Layer 4 of a small transformer language model trained on English Wikipedia (8 layers, counted from 0, width 96).
A neuron's activation on a vector x is GELU(weights . x + bias), where the dot is the dot product.
The model reads these tokens: " that" " may" " be" " develop" "ed" " by" " the" " On" "ta" "ri" "o" " government" "\n" "\n" "The" " E" "M" "C" "P" "A" " f"

The vector x that enters this layer's MLP at each token. A number n stands for (n - 500) times 0.0099.
0 " that": 463,414,723,541,466,477,564,446,532,553,590,391,616,767,481,329,327,341,575,292,349,512,454,469,659,572,656,404,571,363,476,495,395,436,271,577,530,469,545,605,422,622,695,478,340,493,576,410,500,464,400,446,710,929,386,757,372,458,431,513,531,516,516,323,425,645,630,467,682,391,519,428,697,384,592,389,522,840,469,483,646,585,449,578,314,704,430,536,548,499,421,388,25,363,551,551
1 " may": 344,691,442,435,355,315,571,513,515,485,575,270,505,443,575,240,414,300,768,553,531,527,311,373,819,429,596,579,406,509,592,533,199,489,489,631,587,735,566,516,195,571,552,426,479,607,392,123,570,584,623,336,391,450,504,639,435,573,459,450,575,670,644,331,577,334,436,590,578,417,490,516,618,498,572,477,644,842,512,491,624,407,367,949,462,534,508,555,399,565,425,338,223,557,515,636
2 " be": 246,489,640,481,228,359,692,422,718,515,464,454,663,457,720,382,616,190,565,541,461,474,525,449,654,255,724,642,492,288,673,416,377,554,448,541,473,644,647,419,150,587,702,399,432,691,533,467,484,566,470,233,403,540,419,531,447,544,351,468,470,478,553,366,624,558,500,541,513,376,418,680,439,367,464,423,643,610,556,460,491,604,329,861,210,744,472,609,467,487,548,285,408,587,551,735
3 " develop": 159,565,683,575,301,391,499,587,701,441,444,318,581,331,610,370,454,252,552,334,502,594,605,353,901,421,674,736,317,252,649,513,267,509,484,634,578,700,748,412,235,487,705,481,588,579,463,396,589,696,475,269,500,456,531,493,465,437,342,448,493,598,463,626,509,551,429,597,472,286,374,538,557,300,486,445,543,565,663,429,445,456,414,778,379,607,555,535,522,686,515,360,275,577,533,756
4 "ed": 131,594,616,625,216,500,484,548,681,493,460,446,667,354,694,429,385,387,578,386,533,549,560,521,620,358,637,642,299,258,576,414,383,508,719,496,590,639,677,339,192,449,702,403,408,588,518,354,580,583,260,379,456,498,667,626,339,614,370,464,516,679,607,695,469,518,464,690,433,411,376,479,525,308,488,527,453,465,571,455,522,536,405,826,353,682,589,657,401,677,335,335,219,641,522,667
5 " by": 280,566,550,556,272,431,540,560,784,730,516,225,542,443,617,260,563,326,639,417,665,491,578,422,651,268,654,651,375,271,528,631,370,518,539,466,702,602,533,579,195,570,639,365,512,623,376,388,535,577,387,411,364,609,626,569,347,675,370,560,517,721,536,508,395,519,431,617,563,393,475,561,431,380,318,600,480,727,640,391,663,512,315,745,360,674,548,507,434,434,472,348,101,640,508,623
6 " the": 247,535,635,658,346,370,521,527,645,726,419,158,596,626,543,355,458,354,599,316,686,464,518,350,814,388,553,747,334,431,572,481,447,708,529,417,516,492,625,579,327,487,549,429,447,672,218,460,633,575,540,292,379,771,592,683,462,616,418,545,415,679,630,258,468,466,578,480,570,448,458,448,358,393,492,482,525,644,627,406,709,554,234,743,360,702,479,520,383,391,514,462,230,492,364,703
7 " On": 175,605,673,442,447,519,649,594,636,643,467,288,514,644,476,250,249,307,436,502,631,658,822,326,572,379,767,557,309,549,606,484,491,647,538,532,609,593,511,621,562,555,685,434,537,696,324,372,460,644,546,235,244,498,515,563,582,696,335,719,450,543,737,444,417,427,555,527,566,456,424,442,405,463,461,457,430,745,656,576,640,429,336,528,532,678,591,486,395,301,521,226,94,522,419,406
8 "ta": 448,508,479,480,532,467,680,479,582,568,307,342,278,665,446,242,252,466,485,511,694,752,859,385,626,502,598,333,251,489,643,703,418,616,578,543,620,682,560,397,514,414,489,451,352,673,388,530,502,680,473,212,363,550,480,634,613,765,500,541,584,445,515,473,519,284,431,707,522,283,362,522,300,387,462,415,334,634,751,606,652,385,536,584,513,757,485,643,504,310,512,328,214,755,414,489
9 "ri": 476,698,293,450,370,404,679,507,343,490,420,377,377,592,506,301,351,488,551,414,759,775,714,449,499,387,531,523,485,439,697,568,584,581,550,476,634,632,492,397,406,503,492,601,224,612,366,542,765,568,537,336,345,667,320,823,412,781,541,557,411,581,543,516,537,285,425,635,546,376,435,615,269,527,506,386,324,704,793,573,652,503,466,545,390,681,485,522,578,342,326,305,287,781,181,470
10 "o": 478,611,555,317,500,571,369,556,442,689,431,277,246,537,551,424,381,430,466,502,833,829,681,474,585,495,660,290,506,476,667,453,356,761,597,429,536,562,634,477,346,507,521,452,277,581,333,452,642,743,553,207,404,667,401,721,336,670,561,481,406,537,712,436,560,336,473,595,450,350,403,648,337,378,498,320,421,718,737,708,508,479,488,614,477,735,441,600,480,360,406,298,219,707,287,569
11 " government": 467,678,721,285,498,478,620,670,492,512,459,313,411,668,552,350,329,376,597,409,759,698,559,432,697,461,694,502,435,285,538,667,296,653,528,560,580,637,479,486,293,451,565,367,503,733,327,464,710,572,483,127,203,568,411,621,440,474,595,444,315,665,788,445,486,488,421,496,464,333,455,551,600,459,537,364,590,669,693,459,580,500,423,844,412,439,538,552,430,411,595,186,151,609,376,697
12 "\n": 444,449,523,452,347,488,681,439,611,662,547,116,597,788,515,321,451,395,487,411,568,619,509,470,597,561,879,631,536,522,480,408,243,651,623,598,615,755,466,459,246,517,634,379,369,591,345,408,645,611,437,563,361,483,374,594,310,678,380,520,426,680,654,586,550,544,534,393,272,341,388,636,257,429,587,416,604,786,626,407,577,504,277,778,277,622,518,418,475,474,657,354,150,606,474,557
13 "\n": 478,419,524,548,490,362,572,291,630,592,535,131,446,706,579,292,496,441,451,245,589,506,625,207,701,596,786,585,527,469,561,335,334,567,457,671,582,600,466,647,285,528,559,386,542,488,389,426,531,563,540,363,542,633,578,675,332,663,292,503,603,695,625,463,550,451,610,402,382,380,482,607,299,471,508,358,635,763,509,599,633,485,301,721,246,690,667,358,338,490,682,400,205,638,437,675
14 "The": 309,480,648,558,416,234,490,538,549,741,560,310,581,608,534,384,490,363,533,196,665,536,561,212,862,541,765,684,360,533,539,256,381,712,537,551,582,686,605,584,323,553,582,406,480,592,206,510,564,504,464,281,361,658,625,680,495,626,429,558,466,627,585,270,423,475,605,387,530,495,449,478,356,508,569,322,631,603,561,556,733,374,366,621,349,744,571,638,324,468,439,426,174,438,419,596
15 " E": 305,444,894,465,348,453,685,387,481,510,556,296,421,684,468,180,435,514,446,394,764,503,563,366,613,468,759,530,406,423,568,451,340,733,518,559,549,571,371,473,459,547,602,226,795,663,355,360,450,511,451,380,253,679,435,578,604,811,454,548,612,636,745,286,593,418,515,466,580,395,375,441,433,301,550,580,519,679,828,403,629,384,361,597,442,663,591,619,454,393,594,379,221,443,442,522
16 "M": 450,565,770,600,448,457,654,380,610,440,444,216,641,870,359,316,452,352,571,289,541,684,631,311,642,492,750,512,96,509,484,332,400,556,613,648,651,731,559,528,427,378,547,389,613,455,295,264,543,437,526,195,274,748,448,460,542,794,468,464,451,684,822,485,710,476,447,607,516,518,398,509,365,511,606,426,449,527,637,574,508,366,403,533,421,554,597,527,344,507,587,570,328,543,408,386
17 "C": 294,469,525,468,451,447,616,464,483,461,469,265,677,846,464,342,532,329,588,460,603,708,635,375,476,515,805,542,236,375,445,385,318,450,598,637,692,731,386,469,390,360,524,322,507,505,263,394,533,485,444,235,280,643,527,672,447,818,615,481,428,710,727,484,646,476,430,621,507,383,343,526,514,587,852,611,596,646,810,688,561,328,423,585,464,549,351,561,368,506,453,310,340,489,256,517
18 "P": 383,352,644,462,385,474,610,438,634,611,446,258,677,698,452,270,507,421,576,436,507,653,753,440,500,344,962,494,363,394,395,309,412,567,616,705,658,755,500,679,323,341,615,326,545,594,276,436,610,373,469,353,317,556,402,688,497,787,539,504,428,702,776,511,587,456,431,643,363,212,332,526,592,615,693,464,577,616,680,630,431,320,491,485,522,593,272,534,341,566,478,265,332,582,338,485
19 "A": 290,367,567,399,354,514,657,488,459,597,533,271,503,575,493,143,563,440,569,518,615,866,647,396,634,370,870,539,330,463,385,342,510,533,553,667,702,608,540,609,303,290,516,201,454,619,281,483,637,443,498,315,335,719,530,730,520,706,656,418,407,708,844,543,596,413,496,472,487,284,451,493,414,595,601,451,546,556,635,680,609,268,455,610,381,605,300,586,504,600,412,312,304,594,366,443
20 " f": 254,458,686,381,301,574,689,326,599,539,309,508,649,669,441,301,329,296,528,433,503,794,636,340,573,475,719,703,473,293,615,414,184,594,625,755,701,746,468,436,341,427,570,242,600,540,447,475,629,515,443,270,185,638,416,587,572,569,467,584,568,809,532,449,524,422,566,419,490,431,444,456,367,472,423,394,591,718,708,479,676,374,250,645,429,609,425,679,413,523,545,310,339,671,540,517

Each question shows the input weights of one neuron of the MLP. A number n stands for (n - 500) times 0.0014.

n63 (bias -0.101): 503,647,395,553,449,606,591,497,508,460,302,404,556,656,470,689,528,335,381,459,595,463,454,436,521,553,428,578,326,433,399,589,369,464,415,456,652,495,586,557,569,393,436,503,486,369,556,362,454,567,540,366,506,516,592,559,497,477,561,704,597,497,494,478,415,519,532,471,411,453,506,486,610,629,530,472,612,523,625,500,455,392,621,440,443,426,201,395,573,619,346,618,622,369,544,376
On which three tokens does it fire most, strongest first? 17 "C", 16 "M", 18 "P"

n351 (bias -0.025): 431,569,607,528,445,497,500,545,508,505,398,550,451,455,355,637,437,508,441,503,495,434,197,387,500,505,590,557,427,349,465,391,490,622,489,649,393,450,353,550,383,526,423,590,492,550,555,646,506,478,457,529,423,532,593,645,573,283,533,383,333,482,505,485,511,650,564,544,443,474,527,635,482,745,490,557,543,445,562,564,474,536,500,425,466,490,364,354,470,559,585,417,528,588,553,513
On which token does it fire most? 11 " government"

n207 (bias -0.160): 414,615,393,652,467,405,439,543,485,497,580,372,497,515,462,652,664,462,595,300,531,616,581,512,477,503,387,491,516,371,531,503,605,521,381,273,417,576,381,416,672,479,357,623,432,500,527,440,300,409,620,476,577,473,469,620,383,626,703,562,604,746,503,445,430,549,713,600,494,407,466,565,538,664,402,672,500,485,500,532,545,521,482,491,333,472,513,349,516,470,598,466,593,288,520,289
On which token does it fire most? 9 "ri"

n280 (bias -0.072): 485,435,342,345,550,723,331,450,595,360,521,419,445,547,449,369,823,579,524,321,393,494,557,661,577,380,500,576,328,512,494,448,497,651,438,469,530,602,567,604,563,435,579,516,424,491,611,614,530,548,632,697,627,572,582,519,387,315,540,503,503,587,487,393,469,556,810,339,423,420,692,484,497,523,375,383,541,441,524,490,570,649,447,472,366,566,606,579,542,579,469,643,546,534,452,560
Its two highest activations, in order, are on tokens 13 "\n", 0 " that"

n221 (bias -0.023): 544,340,367,503,723,594,565,545,378,613,596,500,432,537,522,572,401,580,660,541,480,421,477,591,380,366,533,517,529,548,514,361,558,382,358,301,470,346,569,405,420,525,517,491,346,407,388,584,618,529,414,559,525,488,477,497,584,563,569,615,597,604,526,549,370,667,506,442,591,522,459,529,497,567,555,578,377,461,649,398,583,335,559,500,579,453,678,561,377,519,568,460,376,630,644,370
On which token does it fire most, and how strongly? 9 "ri", at about 0.34

n274 (bias -0.073): 473,521,402,293,545,564,454,510,565,436,583,389,476,334,453,500,520,605,569,605,349,545,681,613,416,495,562,507,528,464,423,512,441,591,346,530,537,444,594,464,579,515,470,403,466,445,413,598,500,314,380,518,468,605,561,419,469,457,455,578,474,437,402,425,434,536,636,593,529,559,383,477,559,537,547,498,467,327,468,653,423,591,475,508,354,549,453,566,607,641,678,510,415,582,594,433
On which token does it fire most, and how strongly? 19 "A", at about 0.24

n187 (bias -0.132): 660,372,377,470,403,444,422,458,622,376,355,392,557,594,492,451,578,578,600,564,539,394,489,489,584,484,576,481,454,443,333,628,429,438,564,622,519,481,541,503,539,478,359,421,376,576,533,461,530,540,444,684,470,257,795,558,489,601,533,511,408,254,383,468,592,389,554,555,495,429,560,522,557,604,378,582,514,492,514,340,530,527,420,365,503,546,377,443,451,571,564,520,386,396,519,384
On which token does it fire most? 5 " by"

n326 (bias -0.065): 373,486,580,630,506,564,366,541,547,273,421,480,478,601,492,474,494,672,426,431,515,404,530,576,467,397,667,392,601,560,559,446,449,452,465,443,551,447,534,517,640,532,477,441,548,536,474,546,612,209,512,529,475,456,690,735,639,547,409,517,654,641,542,467,471,536,553,661,395,435,387,380,548,377,559,649,567,229,446,407,403,477,540,474,651,575,443,514,518,537,386,541,640,585,536,609
On which token does it fire most? 18 "P"

n308 (bias -0.124): 479,517,507,671,542,706,644,564,586,564,377,495,547,497,610,575,574,649,513,406,302,492,554,531,365,568,523,383,389,450,532,536,383,343,373,466,423,497,318,422,519,542,658,436,461,428,458,455,480,443,476,529,474,419,380,497,581,676,484,461,435,569,584,528,439,598,524,612,548,703,456,564,549,371,521,432,398,532,487,449,471,539,592,680,516,453,350,456,453,549,463,392,606,456,383,449
On which token does it fire most? 17 "C"

n90 (bias -0.049): 637,666,406,622,701,436,474,526,479,673,478,417,569,532,522,591,602,481,384,357,335,299,438,422,485,487,500,412,408,503,333,616,654,522,583,647,506,371,563,521,394,614,553,442,481,476,503,554,816,418,558,397,447,399,468,460,570,374,462,636,573,424,592,271,545,518,490,377,530,531,536,394,574,434,503,674,652,408,534,238,497,703,354,325,487,642,451,491,490,588,700,578,500,403,653,546
On which three tokens does it fire most, strongest first? 6 " the", 0 " that", 14 "The"

n140 (bias -0.158): 441,517,528,729,419,379,424,524,339,612,497,587,424,407,517,465,329,602,377,447,552,446,448,441,599,583,579,429,509,684,528,278,468,360,536,647,456,342,532,543,424,559,521,485,634,231,658,569,455,611,473,364,658,368,582,484,376,442,579,523,489,569,534,552,620,572,549,655,460,521,605,539,535,375,339,562,451,353,550,542,686,550,524,384,611,558,531,500,357,365,452,390,525,429,578,402
On which three tokens does it fire most, strongest first? 4 "ed", 14 "The", 13 "\n"

n44 (bias -0.057): 532,369,500,645,515,576,664,512,474,455,523,696,599,551,559,461,355,435,651,598,414,588,305,547,471,515,500,452,339,363,237,530,580,494,546,450,547,369,515,457,518,545,438,442,368,483,575,380,451,575,482,385,615,543,598,563,543,473,408,415,661,533,450,763,512,468,331,426,330,580,475,576,611,535,580,760,705,563,506,635,482,535,542,500,557,332,434,344,434,488,369,540,570,432,378,543
On which token does it fire most? 17 "C"

n214 (bias -0.103): 361,493,486,459,567,525,485,545,390,467,517,463,379,510,473,449,502,602,476,562,573,408,503,488,566,616,451,544,492,465,485,426,383,471,710,490,270,636,395,593,596,448,522,407,415,441,495,384,436,508,740,413,466,426,588,503,471,505,537,536,455,416,485,676,625,488,591,570,424,561,515,515,483,433,413,421,689,564,507,511,397,607,485,636,495,410,361,449,562,520,402,426,610,458,545,541
On which token does it fire most? 1 " may"

n99 (bias -0.080): 574,431,613,599,599,384,487,542,393,527,369,357,483,388,333,505,578,609,637,386,653,531,481,576,468,536,378,666,505,429,322,436,485,624,393,546,586,445,518,488,723,461,561,439,662,549,546,552,584,447,492,513,492,483,434,541,630,626,490,437,606,479,465,532,492,617,317,510,468,664,420,455,495,600,551,479,313,492,566,511,569,589,505,452,484,623,492,556,516,531,524,476,514,579,433,394
On which token does it fire most, and how strongly? 15 " E", at about 1.7

n153 (bias -0.037): 624,342,364,523,329,645,734,600,552,538,560,418,490,466,590,500,425,453,704,686,458,459,489,460,481,608,631,476,391,735,577,422,665,330,459,480,607,539,634,470,604,761,477,535,360,442,480,633,459,507,455,607,467,399,400,568,461,476,611,490,432,531,489,615,565,572,326,519,640,537,391,497,380,354,453,446,406,387,607,157,597,600,493,500,579,449,199,634,620,363,296,639,683,601,497,682
On which token does it fire most, and how strongly? 9 "ri", at about 1.9

n96 (bias -0.139): 521,427,391,664,481,644,444,581,500,387,401,463,355,481,449,491,537,545,597,481,620,575,506,570,418,478,722,531,468,421,382,405,521,346,634,515,455,393,454,557,334,518,345,500,279,247,614,611,433,503,661,403,539,449,434,610,628,531,549,509,509,525,484,658,640,675,560,482,615,677,375,550,419,394,594,322,320,503,500,417,247,391,383,620,615,445,494,418,471,406,434,674,526,454,488,478
Its two highest activations, in order, are on tokens 16 "M", 10 "o"

n86 (bias -0.054): 642,547,642,581,509,456,491,596,494,431,374,389,333,528,446,542,580,341,636,371,434,398,345,452,427,448,418,552,298,602,478,418,582,500,522,355,605,512,524,689,581,668,382,562,386,456,573,629,643,462,553,438,626,527,659,596,536,441,476,320,482,438,427,420,506,503,629,520,620,412,510,519,512,423,473,375,500,448,449,556,333,467,482,744,741,357,615,581,404,500,572,531,542,582,444,176
Its two highest activations, in order, are on tokens 16 "M", 6 " the"

n254 (bias 0.016): 630,458,562,425,598,686,487,436,625,402,404,522,642,490,546,384,703,704,525,593,593,462,425,727,599,459,466,534,458,443,474,534,512,312,312,444,525,613,409,579,574,522,584,407,534,596,446,727,408,271,500,685,633,500,432,507,604,542,653,580,612,776,552,378,398,336,620,530,485,416,330,532,583,368,553,535,432,386,531,588,403,509,481,342,516,476,457,283,470,472,497,549,467,509,555,698
On which token does it fire most? 18 "P"

n229 (bias -0.030): 544,457,547,497,319,511,586,447,505,515,596,457,617,521,575,476,614,402,570,489,422,513,549,630,533,613,281,560,544,445,533,445,668,453,326,492,443,531,513,416,438,384,612,427,350,548,600,431,681,574,427,414,648,436,654,425,551,548,474,353,606,532,413,543,516,426,533,555,541,508,418,648,466,724,412,671,568,566,438,375,633,484,370,403,548,433,423,497,517,396,530,573,553,539,566,486
On which token does it fire most, and how strongly? 2 " be", at about 1.5

n307 (bias -0.073): 506,583,616,522,604,662,462,330,518,485,494,440,476,544,555,617,531,577,466,707,481,503,680,528,461,631,494,454,339,334,603,574,617,304,323,636,616,627,593,554,506,341,500,494,681,408,519,459,311,616,392,544,534,528,475,435,449,367,420,457,593,541,235,533,434,509,551,613,578,720,691,360,473,693,497,456,420,481,488,366,620,531,497,379,355,485,406,583,474,454,716,599,368,667,572,590
On which three tokens does it fire most, strongest first? 20 " f", 0 " that", 8 "ta"

n337 (bias -0.124): 621,528,508,659,374,397,345,548,408,483,383,368,424,684,497,479,521,605,550,619,540,425,414,541,546,586,497,456,488,514,777,512,681,632,470,535,553,497,541,483,238,518,580,674,430,520,497,530,464,667,457,467,562,487,406,397,540,494,438,623,503,455,358,575,437,641,463,449,491,565,466,463,453,700,506,592,592,257,556,323,429,591,425,338,449,614,263,662,400,624,461,543,434,432,445,355
On which three tokens does it fire most, strongest first? 6 " the", 9 "ri", 14 "The"

n58 (bias -0.123): 622,478,503,520,678,633,358,480,307,409,741,641,409,281,271,500,571,435,441,493,602,527,600,559,427,557,428,483,628,538,459,311,520,301,463,553,487,377,619,622,340,497,510,616,454,351,627,346,562,500,483,463,680,500,595,479,684,483,510,320,567,503,510,603,571,294,623,662,634,474,372,483,278,497,382,483,387,587,493,690,523,474,483,480,527,700,632,323,315,523,310,438,560,576,558,490
On which token does it fire most? 10 "o"

n205 (bias -0.165): 451,429,479,533,556,517,486,500,572,539,600,305,490,417,546,508,589,595,620,645,579,408,688,495,408,519,500,566,603,484,534,547,350,584,324,585,503,415,369,607,475,519,372,753,633,392,481,528,509,537,446,444,671,537,447,503,545,441,527,578,540,494,306,417,514,521,678,660,542,421,414,486,592,526,538,500,387,464,489,672,402,380,287,308,494,490,655,500,365,552,612,500,532,558,441,543
On which token does it fire most, and how strongly? 13 "\n", at about 1.3

n338 (bias -0.099): 619,404,612,449,337,444,411,536,376,536,564,412,642,357,412,427,373,648,441,583,531,456,565,489,510,478,457,530,562,557,429,660,329,503,450,744,495,497,375,455,444,467,492,467,551,529,519,440,470,630,634,461,505,458,587,425,489,519,570,580,405,506,574,587,536,455,652,534,421,500,457,561,511,692,538,555,413,349,500,350,519,522,390,256,483,492,571,557,723,346,606,489,381,628,622,520
Its two highest activations, in order, are on tokens 15 " E", 12 "\n"